Layer 12 of a small transformer language model trained on English Wikipedia (16 layers, counted from 0, width 64). Numbers have three digits each and are written without spaces.
A neuron's activation on a vector x is SiLU(gate . x) times (in . x), where the dot is the dot product.
The model reads these tokens: "app" " also" " design" "ed" " a" "er" "o" " eng" "ines" "," " one" " of" " which" " was" " the" " F" "D" " " "14" "1" "6" " a" "er" "o" " eng" "ine" "." " The" " company" " took" " part" "icip"

The vector x that enters this layer's MLP at each token. A number n stands for (n - 500) times 0.0035.
0 "app": 470323646460434197654719453365433551567215385558314579314689456483522380419418550519686496477733646435660541343373438457710481431601648580539562386488388585244438376597661654599415414519286543
1 " also": 430587668426301456418507612351636537545378498415209695457655672503895339504259511477594598437594881348754635413786434491484509404367671765591393349609589317429277500574412599521652397484397451
2 " design": 494647587256383257431697597314365486557442254530169542286704537593624349352333575421481474486541598176729743383683440380631519484316669532480347358437523362407242433619456699573366550542450406
3 "ed": 331585583427369198459619459503314342649589290557286596386605638496738298484299533411599677488552711203783616584811376596445460437545472438566512512539526277417333455682429604569532435527482346
4 " a": 668378392234504337069321596408239581629372393363422414436655637484803416517477636305421530421394478481813719473636608416288372501539544586612448667538485587431178477581483484532416463544456303
5 "er": 672524335362432318522518612379411381728434364445292727330487453496255238551570467228536524439325406087593497334525696458515438455362669399490265585688301434456670573585500398533664430483663509
6 "o": 460500498370396250494382408422435203846241472397314582455682481598567497436433685417700570452420605303582599303384543565504244585506594384680271562589321413517309562481672585559547367573504328
7 " eng": 785654442549485403510782589260374393565307438516239397380491526571306244517388395353594629652466616454556302270824470387631464415473680715519318543545394368450346506706622704459401424433280365
8 "ines": 460542564379454140576622415365487319682367412325309578599745358580728322434399757448570635619463594277530599356525417558485366341500343483672454388484507321381292373619546636682489501534506568
9 ",": 450756495471372315483623608569492361605269321385497659424560701526818472574506215388496763489512751274707581427435394623409375465638510623492589449784438325546319457546444598661459584561443436
10 " one": 705528482210517349403491600479326433603299479319143453305594682507890344549512576176589620443397597310686656444622537494545435479274392550524319549568409416455465555575380380525681478428467596
11 " of": 684638385540479405504312690613645550731480277626461604484699665452796534756570476639696696392564953265775525324639493419290336525477667507525477456481422502421215605359419433632551606464424517
12 " which": 662737519259504416412502599384644386516327391300319542539659560483976484737530546501457899451424695215677561452587543454476394516410593592520364386686537643531465516601512576459631489393464481
13 " was": 520613414455433386481303536564411586531393529543190548472670585547825262661374603453606753539622639290658609483895616603308563379476555459428580518777432344500270468556563435811450611446384348
14 " the": 647510408433483293109451575446299553490453407446176379215531628517966488580546533437467688386482608411695619527566579352332515624543658495524275507489461546496216460444567373525473518366340503
15 " F": 577530322359549549384639636374375545745291537379429256287393478459584219546507612263466527393596708422693513363602283539403402448407806526515281689591439620353463507576517904428364492505579582
16 "D": 520643446358571424569613578388528361703077476483603399349586508272746479478343630273514472569699519271585524504544458466408440530566565389416301376615429297390385566505386518672460387496601624
17 " ": 604521653452510490650545538540589486670155103525321512452450667504545369676312503392499531558510191426339682347588509436457433559656426596511492542529291422341469750506542592680456395190605382
18 "14": 677484631382558348510587484352616521628120448366507439361509617486859509613466556292574568463543433362361591436473386518618397516538623566453501443461316268474460672540279513539498396315592261
19 "1": 645435767415517265433651536464633422567142492428537459333462518545836502611515516290538531568528465367487685472561424462559362475454616382463459426449359292563436638550312437555414301353552274
20 "6": 515499716439445275434642591457624271588100421433427491301457559546752540606482564299646479566564445355463631506528390396578348541523540399516429508461362362507388498555351501538478413348529206
21 " a": 735418444251426276188410672314400572575337397401452419418610547550801309538470543315491512386373469541645766450760518483348422496550508418527348655375472756523214470658390614573369499544479289
22 "er": 677578311377402307521557617423504436773439394374241707326490459512325187560570445239530543458300429114651486351554661480559455415365635463454267563640275408518669542631477488520713468452601523
23 "o": 523498519374398214477437405414518206834247462369343540471682427589597455422446722393686581441417631310541577281420539570573233514572573443656308563528361408587325511481639654552508368578494306
24 " eng": 838679411561466440514766555288417352602332419487252394384471526566363261488414379401549621625487626469549328285840500357686470374514695735542276538554398369523397548715617784446445427426273373
25 "ine": 638695349455460212568602476344581348452457378486198405453791429489708357360421644450689673448355513197509709148435344572682446380561574476569542523475466489454322339710406496483401439550416336
26 ".": 498896528354587440308519666401520262614251306353494764387520613530730472585640344492717513301729530186569514445688377571243575470497432645470511458707672412542477465641424586506425597404416504
27 " The": 703457485427551290319458625477417537503364402429162405170544622577971505588539602422480744350439506421730625486512484354357494617416584535502239448425505645526290381404411486494465496371421347
28 " company": 518673525294446289611475661523612385518245476548117549469648497412810403470430620360575707469470687249573699448733506395540478583351447492470225475692519422428461402594327687509432530341531505
29 " took": 564794573368601392525443470416300346389584449553090526424660565536550333700201640487663641305605579287678530487677632578526494468340466553526327720485391204261172396483500698698605546450368417
30 " part": 554680567331545283514764503392283409526462396404301484280497688475535369426263456265714676443748772473580635359698630408618532316147497683461319698647437493509441361639573516544515425457484614
31 "icip": 688555404394439444244550520230441407487452446541177394144806472572499395342407510321647645464657508362689601388586670320781565444424729543643420342505535476282394491779721484630550405607530460

Each question shows the input weights of one neuron of the MLP. A number n stands for (n - 500) times 0.0037.

n190 gate: 560420512519483356618679383471455539482413589480520492659640545455398579353334596500514539438338411532525334500449551493795319562704341455517414466617371713423560310546436526460658570658512731
n190 in: 542407584282571664534358460486480340466466464667451491592490484526290584389564739310467378508717623280518548459440644499289486490495593491503564328350572617369418496499451489478508424620467360
It fires most on token 0 "app"

n72 gate: 606681540542490589455333506553414629552469531601580389513446619583526647476413598370483282440378303395460590524641474235495327455401582592536445534417547376475565560469600259346551706479512467
n72 in: 640423420605391528424399547662726537584661517528550452591433359314436301433431474300576458393617492384326479480575565598426498332391609648517522439676477510217545590425495580511452524518621449
On which token does it fire most, and how strongly? 5 "er", at about 1.1

n101 gate: 578442495623452604378555632602525447355628393437429478462659339527468739396653318714499511407604442618576339511777522536255692424718478372580450434300543763367640646444493530491317455675548498
n101 in: 483405478740418304418464557546468544608451475505443531430526488538528662537532421568500447551416505432525315554579571262139662416592286391514515444616551386594692598543594386476455334351574460
On which token does it fire most, and how strongly? 15 " F", at about 0.76

n39 gate: 523385417544485580591465562532271463454628398386511576508458655559385663394403559565586666590453419499563405573485331474540451553363378417681538645260692387429417357490478687412640380569347648
n39 in: 326668885526555456782433552409605408278435444530527547510638316599587671407466429573504638438562374626563505390581278528668387403262632412628515377426622486523652501424690475784451569630437390
On which token does it fire most, and how strongly? 29 " took", at about 1.6

n32 gate: 429479683565358468385536585648337685375543470485592576581534276439402505516265502403512451406622413507591204587428560503502556480465513369576591463547820531338501374449530583546207487657677253
n32 in: 467705484447511566552343295428478770504424690550418363449587512445322621519626635521524328584582725358582464400560561368457640568665372485607451506395465475640528472554507536485367460429402361
On which token does it fire most, and how strongly? 9 ",", at about 0.52

n107 gate: 493397437681593537280424388358584640568545516588651524546597507583509265611564560584569371543665357545525407510330317561673559590546637525574571573689536511726557203443614514708345338479478354
n107 in: 554421527539403504557491449690383428567443316477457330686431702629298409618668546516396670345468575453529544480598546687458502389624296383643425487408463611519454489396646407527591563632447368
It fires most on token 16 "D"

n87 gate: 560591341616279449542337307428348369349601491499551683599546548456543531408388668498664376564669561446420405516583446474327321536591548456509382524511780370407403351304383550314515545556527467
n87 in: 454490491568488442625609565434496447455694439518384459456594565554372366481553584580598417279492578590427643637660513429423591508569249605481455309500357450508533674348447392411495514604373506
On which two tokens does it fire most, strongest first? 29 " took", 3 "ed"

n8 gate: 464487520577467607622601363604407507555439705625563598450431542340456441391330718564366382507618215473630555327559685356506448387565474446454398518280429565551423414473480399426441444560334486
n8 in: 368448572497554509625388831358354483410409347582703705565597311431290523675515568526559562409642505547606643274581543512360552345547598344533647336525494647458285401425359463433455560348579470
On which token does it fire most, and how strongly? 0 "app", at about 1.4

n17 gate: 631463513569369702408540383460718585491462671563701454719373508392312530529395401407525668499409555319407375690367445429680547592582516720520546640642572544329355590244557565293365399401362544
n17 in: 632548498507607593462453566493399534413730530455375478542600390359661443399619618492740742489568622358367404755576402382349416389569360560506497582509479463606513451220405684486448333378212535
On which token does it fire most, and how strongly? 24 " eng", at about 0.65

n89 gate: 356425417648454400480546498659388530430375514685669508520652643540406554765582368624537474817602425359538509613566514553561434504518485486336664367392411432713522359687545480363478446647575464
n89 in: 392526541485336494475259552444355403593446566425504550413388759361410325643405657576494563639423528427540301644435343638356628606459424537448682245492456474540588461426365744387323606351556474
It fires most on token 9 ","

n37 gate: 506567344541452431496422561348484396433456659530608629719535575686353491473461433440655557581598419482471720697462568475708332498379589467476675383597376649583392350363467530398400681399819642
n37 in: 437563512556514510335548449513629437401219305358520541641554506527485537299585549502702572574736406574389577628543662513770542597495567638463522492654421722520506364395551368609542621499625632
On which token does it fire most, and how strongly? 3 "ed", at about 0.61

n65 gate: 466456508551531441415522382653626336430624676557506511534550484536549436424754641448384660282439392452368502561634627578528299382527397499460528440516334366394497380517494494636637351341449557
n65 in: 597592398335657496638526624383232670562420374448461441531228499365450594546362625486351508604515595465458645578313388569613682498441322333598409500445619427565473414360424443446589525631556490
On which token does it fire most, and how strongly? 10 " one", at about 1.2

n45 gate: 458518595646398515450626553639434577526517711385610501616484433406599463362507420635352441459464446609485526227379485569443476617581564353746563556621632722306484656551493546312557323298317401
n45 in: 323661499506532503471261292485542566650484662489288460287411601546303515596671466443638410390451466603400480468659535396605424468567657339406547611545448490567614533487525507468583484650453430
On which token does it fire most, and how strongly? 8 "ines", at about 0.78

n13 gate: 293599270510464529333438523344443494568620626449502419672524456462519695520241581451618482620746467697450602646478449282272518606618540661545538417247730544567497599735470498502371565458595606
n13 in: 477549523511449435304503571438516286534437717577549506636496317565396570726339529516680444722592564550370387487435495559499490624704454673576344463457576588725427597380618521473607650477483437
It fires most on token 2 " design"

n31 gate: 523432606495505392237582641422661582487714678307498474499557429531583347451560406525409513520582467444504448869605380416406353498590398332477399418606598479475468540577454386619602612682333548
n31 in: 467551579452690478511583503723533493535395630579472576434636460361442382538563540435587627533640452368650647636515619615638437366637642354540390617455641421432640508596455513556626568753419658
On which token does it fire most, and how strongly? 3 "ed", at about 3.1

n178 gate: 420584619372589474491380598552496553514498618511642484476520356302306221395615614678490447402607493566564341648559589472341287586448499484543474511579435423460527298617421532416322249421414365
n178 in: 410483223536350531525547420366441322435394482541612540619582500482597488610344459400382545697365651431493641601405431460778541450302550428681578374386539550498429509457566420651740574659441422
It fires most on token 17 " "

n172 gate: 591374638388492500565533368748506470535562595376438654520244495522165532414558518430614285498590491572467367376680479483498560417501447691400373480513618571472525514478526597397568387493535360
n172 in: 571418535509464334413497308623432490720487421317435606416659598501516497501707541664330682530403519371628397573486619822530544540514451513387536739473639312663526458535506593510662482600326565
On which token does it fire most, and how strongly? 22 "er", at about 1.6

n138 gate: 660535587569360398545399283508535512518663377442664539505449484506361238650480452478333435293553559696444548170355198535430366592628220448352566539531608548372603301360445636390584487349427576
n138 in: 495440412406362611529498480399702524501507444461556490401439500445568593531465513490328750528525571535426411496583540592661560511524636601743584667326570720350490670593725445660595583537451345
On which token does it fire most, and how strongly? 17 " ", at about 0.48

n155 gate: 408494595792587637496634835472546547363415389446388453410630385607456533522506605679428471374608535547616491674410324439748425609284425392444521655370612307434547389548433429705360319510413548
n155 in: 407597597513424611307467437393550513504472578601437412528549552470640504310487579595474447559436511492407425509688488443838503559399545537404481735593552350547518518371535413427317426525585379
On which token does it fire most, and how strongly? 2 " design", at about 2

n92 gate: 462484671555516317470314569506545526494414428364605407446458413631423494207548439463298572466257382384583592464457425451529457397550578595519606533558625371425491376531348504309575548418553594
n92 in: 515457593531730433553481483489464347643417515496461764256424501424473408547360435471356404552286380490652441463456347468585664501447404514663518517292614403592570335626437438483603602455496517
It fires most on token 22 "er"

n14 gate: 587446464281466734568458446568451465522561446443614497484505629465656500253420630664532440473459538360393562631156498388330412281520471523485504578580757668575594417416575684579501441656444468
n14 in: 680429588496458546401313598632431560538439390505543468501422490595538516320594508476547481630575308402513482545507524520489538620379661492404489365405334465259530430586348655627638470244641622
On which token does it fire most, and how strongly? 4 " a", at about 0.4

n174 gate: 565388492451323808371551528417395540508518595587635529454322367461450528312399473531666722513441475356617533358371460477586406585512572498409501463392416381394519379273704284503448557531432508
n174 in: 489591285570396539471557548674562587454440571511423368427674446726439556577715253514387360454467355245572526302359529347588557527333457541552412554471434551638461602446573500499707346383423373
On which two tokens does it fire most, strongest first? 31 "icip", 5 "er"

n77 gate: 665327539605482566646359607320397321489465630499666327526564668586401492575452542494561440578413488540525433504426580568556528439428644374622729523799717530369583488211453490446451510506632357
n77 in: 663404587368528353430469547421456469674600477513717236598647629475460488380563546490661391443552282560528565379495587562399593628452632391617584517533506517392516682660423524482555366418625447
On which token does it fire most, and how strongly? 9 ",", at about 0.62

n30 gate: 413471493685469602476250582455578527491464619346544724513436263673663532415503643568520574459304477712560600670457487579568538538573557473571514519460421584512489646492683443627498416521422364
n30 in: 497429589351525606579443433353490523626508394439285378429476356416618468528547299658636626594481630385406477472560536672538423591587380409583559405577578373297274387502444274464455706380405504
On which token does it fire most, and how strongly? 6 "o", at about 1.5

n3 gate: 597271587543361677410519410543621517665556592468498743607479411663540411480353382535503451630460345395568385410292343584437512427314575424387583415533528273537626607507556438525537445387500400
n3 in: 704556548538499379439397563641563653466609610702580563172534501652618469378663542643479417489449471558598481264605533694617712439393448645606542513461485336439662598466505533581651514471588535
On which two tokens does it fire most, strongest first? 22 "er", 5 "er"

n10 gate: 448431467680584590409471530380540732487391404596695605432292438579666311470596407466294485439258348521548432515412471483539499520604394447483397362335548440577529521563519430412521490470493485
n10 in: 424440606563543379635470438628221655602489473628625655491423230591602436677573341570543436711600327461468480415528458559662579749479537581502554492332418407343486375503480609716469628597440644
It fires most on token 12 " which"

n159 gate: 483460736419492620494489315714531409547531522517544475432266411410608480529365572495555309458715438480569666493617710720376600483437462633542395499295606487454473509422655426563577342598432568
n159 in: 411517555423345384752452499507329478568516398385550525380610550365462477492337613414396323597518628524391444455390587564647550604444544588705581544629668605615439432625476493388322571461510416
It fires most on token 30 " part"

n126 gate: 524302560412578537375523589447512452483475514557519559601574536350303489410663431456526387621466321424368494449303645449426389533354297623379536726582469557697455581538847529582516457450518541
n126 in: 396366445426277417572395490530493482428474588530353614528463480682536486519387557518266595711496347526455519437614549417222436590580745435566499402547239432517481531413602564299598541452463566
It fires most on token 5 "er"

n76 gate: 579563471556526640588502636484626475271527530446536674695622489595545368426565608566600520501501518554385453375492369628381406462543600470570534130471432445430569382588494677434491710423454412
n76 in: 306457553598543353526426370562504255399594529515549468377382680629480343413592524641547535462345419263564248444407655450565580244506636427353413688321521645404486595471491404579569581305500404
It fires most on token 25 "ine"

n57 gate: 603523527635305475449474531620503506440564663453440435528567459734352653405477584511588428542268550597575520631542421727498503483312516563505536481487498481458476134657376476506645719450411327
n57 in: 420318469531739594404728642514548573363477567504607425507545547517623483568479557309777464455334330672721508440614488534604546615584348489443550354551490568569459522223569543600385502512359452
It fires most on token 5 "er"

n44 gate: 627440662518301469377386479346596470621461637589396459478506467448399623347516578528242478588425340575820668631240474275605695471523633629423463336603650519513603619420589351501444461392538568
n44 in: 580374397538493428339408354672525331438329343545456580499532635504337250458504619319380425528469309554507647621456553645584449455514623464574607473516542318570623376597462531562399304338446478
It fires most on token 31 "icip"

n146 gate: 554431632377481513620315626522477605625500750443501552650469367392376317507484492478329731395547551491366471629475459632488547724524527538498578753440335569486637564456430473477546666486290525
n146 in: 503661549645646291485629250537400718445546704439420626271374332518344417445543374387440621581411415615527547773456606405520526584574589509371380535379567615445450490464436483446565530393456299
On which token does it fire most, and how strongly? 11 " of", at about 0.86

n142 gate: 450410665472431340460439561564389420417558582535591618519396654400445738421478622257517468500419545366369576499389324566581481478413238534603476590499782617614473298642425561599575536585340631
n142 in: 448529573397636534498689587502405516312515624516646552593329664426502716478462725462437546450427562472498664494570429420689757451425694502421648542459567656623242449508228443510681572585515433
It fires most on token 30 " part"

n116 gate: 612408357501534654400256501609562558560511486552355573596566403482497521766604596404406330376480641476571411404456834563551478609610655439546477360435466478648588370322538454466362410369565409
n116 in: 499427420511503338790635402639566402567429447517434609450541478538409592557425718497616272396561511454450519517504532603591448665448322387560715573384549403543514384417155730511269453561620388
On which two tokens does it fire most, strongest first? 23 "o", 6 "o"

n121 gate: 431310526547617474290612383527496479342512464515570552566560424505385472531478412619433510347538639524587460762586732704695568636401573829443431735555588576344633290368548481564401381433631533
n121 in: 432445628484301454533273731423558493419369381366398456391668515448438515515526519522506610358487430437416514318334712482695370605407743311492655559599557613539474417555626309623483418462414636
On which two tokens does it fire most, strongest first? 30 " part", 0 "app"

n175 gate: 554530479643647523311474510354357440384609458444568508503458347484437545478607576310409388416577411557583452559471606412551435364629593551335812370490516725493440664322384648520292606512555606
n175 in: 363388452618434457588703601474531526578680343536582378490489581613435445535584520585518553549559614445350621575666610480375571471532550353608331645447411504597557405479670401288494550414244515
It fires most on token 18 "14"

n139 gate: 585504360592399363565329517489511384387652506524418643452602603364496556320514494562425430581559476470482429353472328496397418331409420481454713459523370423569352358306404441566396475472472772
n139 in: 315581490595681481368336211315684430623497522583592414388336439394789480531554510402506586534537504652531528503499723490603484553390574428543520501616636687397509366567476547511501605312515491
It fires most on token 13 " was"

n143 gate: 420534664371489336624533588718696469465306664475529627538611537488350306402386596662463534392567485393465567638466569368380343563532699509497590477573599641452639428511746270527547534522681491
n143 in: 471547544485389414464563772546568508592633470535318454548559356586422555675584639464473338383358588558512490679244225543659461535576376508342661707562580376589446280583414567636538492495531599
It fires most on token 8 "ines"

n176 gate: 420626396519695618547486410709482513579526679454317706361428583505621546427293627580502571395534621469499640440361535453356415500691214440487571586442590692627662470500439757488599443539490547
n176 in: 393588575415496309560510675580520520585466451469520516454509381725472305441601571543680462561584579538379259617463340428624478512490504463577361437531425494506596460554591375436417516481569633
It fires most on token 28 " company"

n130 gate: 345461616323634547520648457500437571548639409487473589436320604558478596279526542561467333450467302484611463438388261563631430521403444644574505606425651647401431319545416453436480630516776300
n130 in: 463603423235517620657510545310461707599510550499685444552412366541746453557490304577462321504367539405579514416453539432507357478296404545353729472464625603640627492691625458372362490586499313
On which token does it fire most, and how strongly? 29 " took", at about 0.9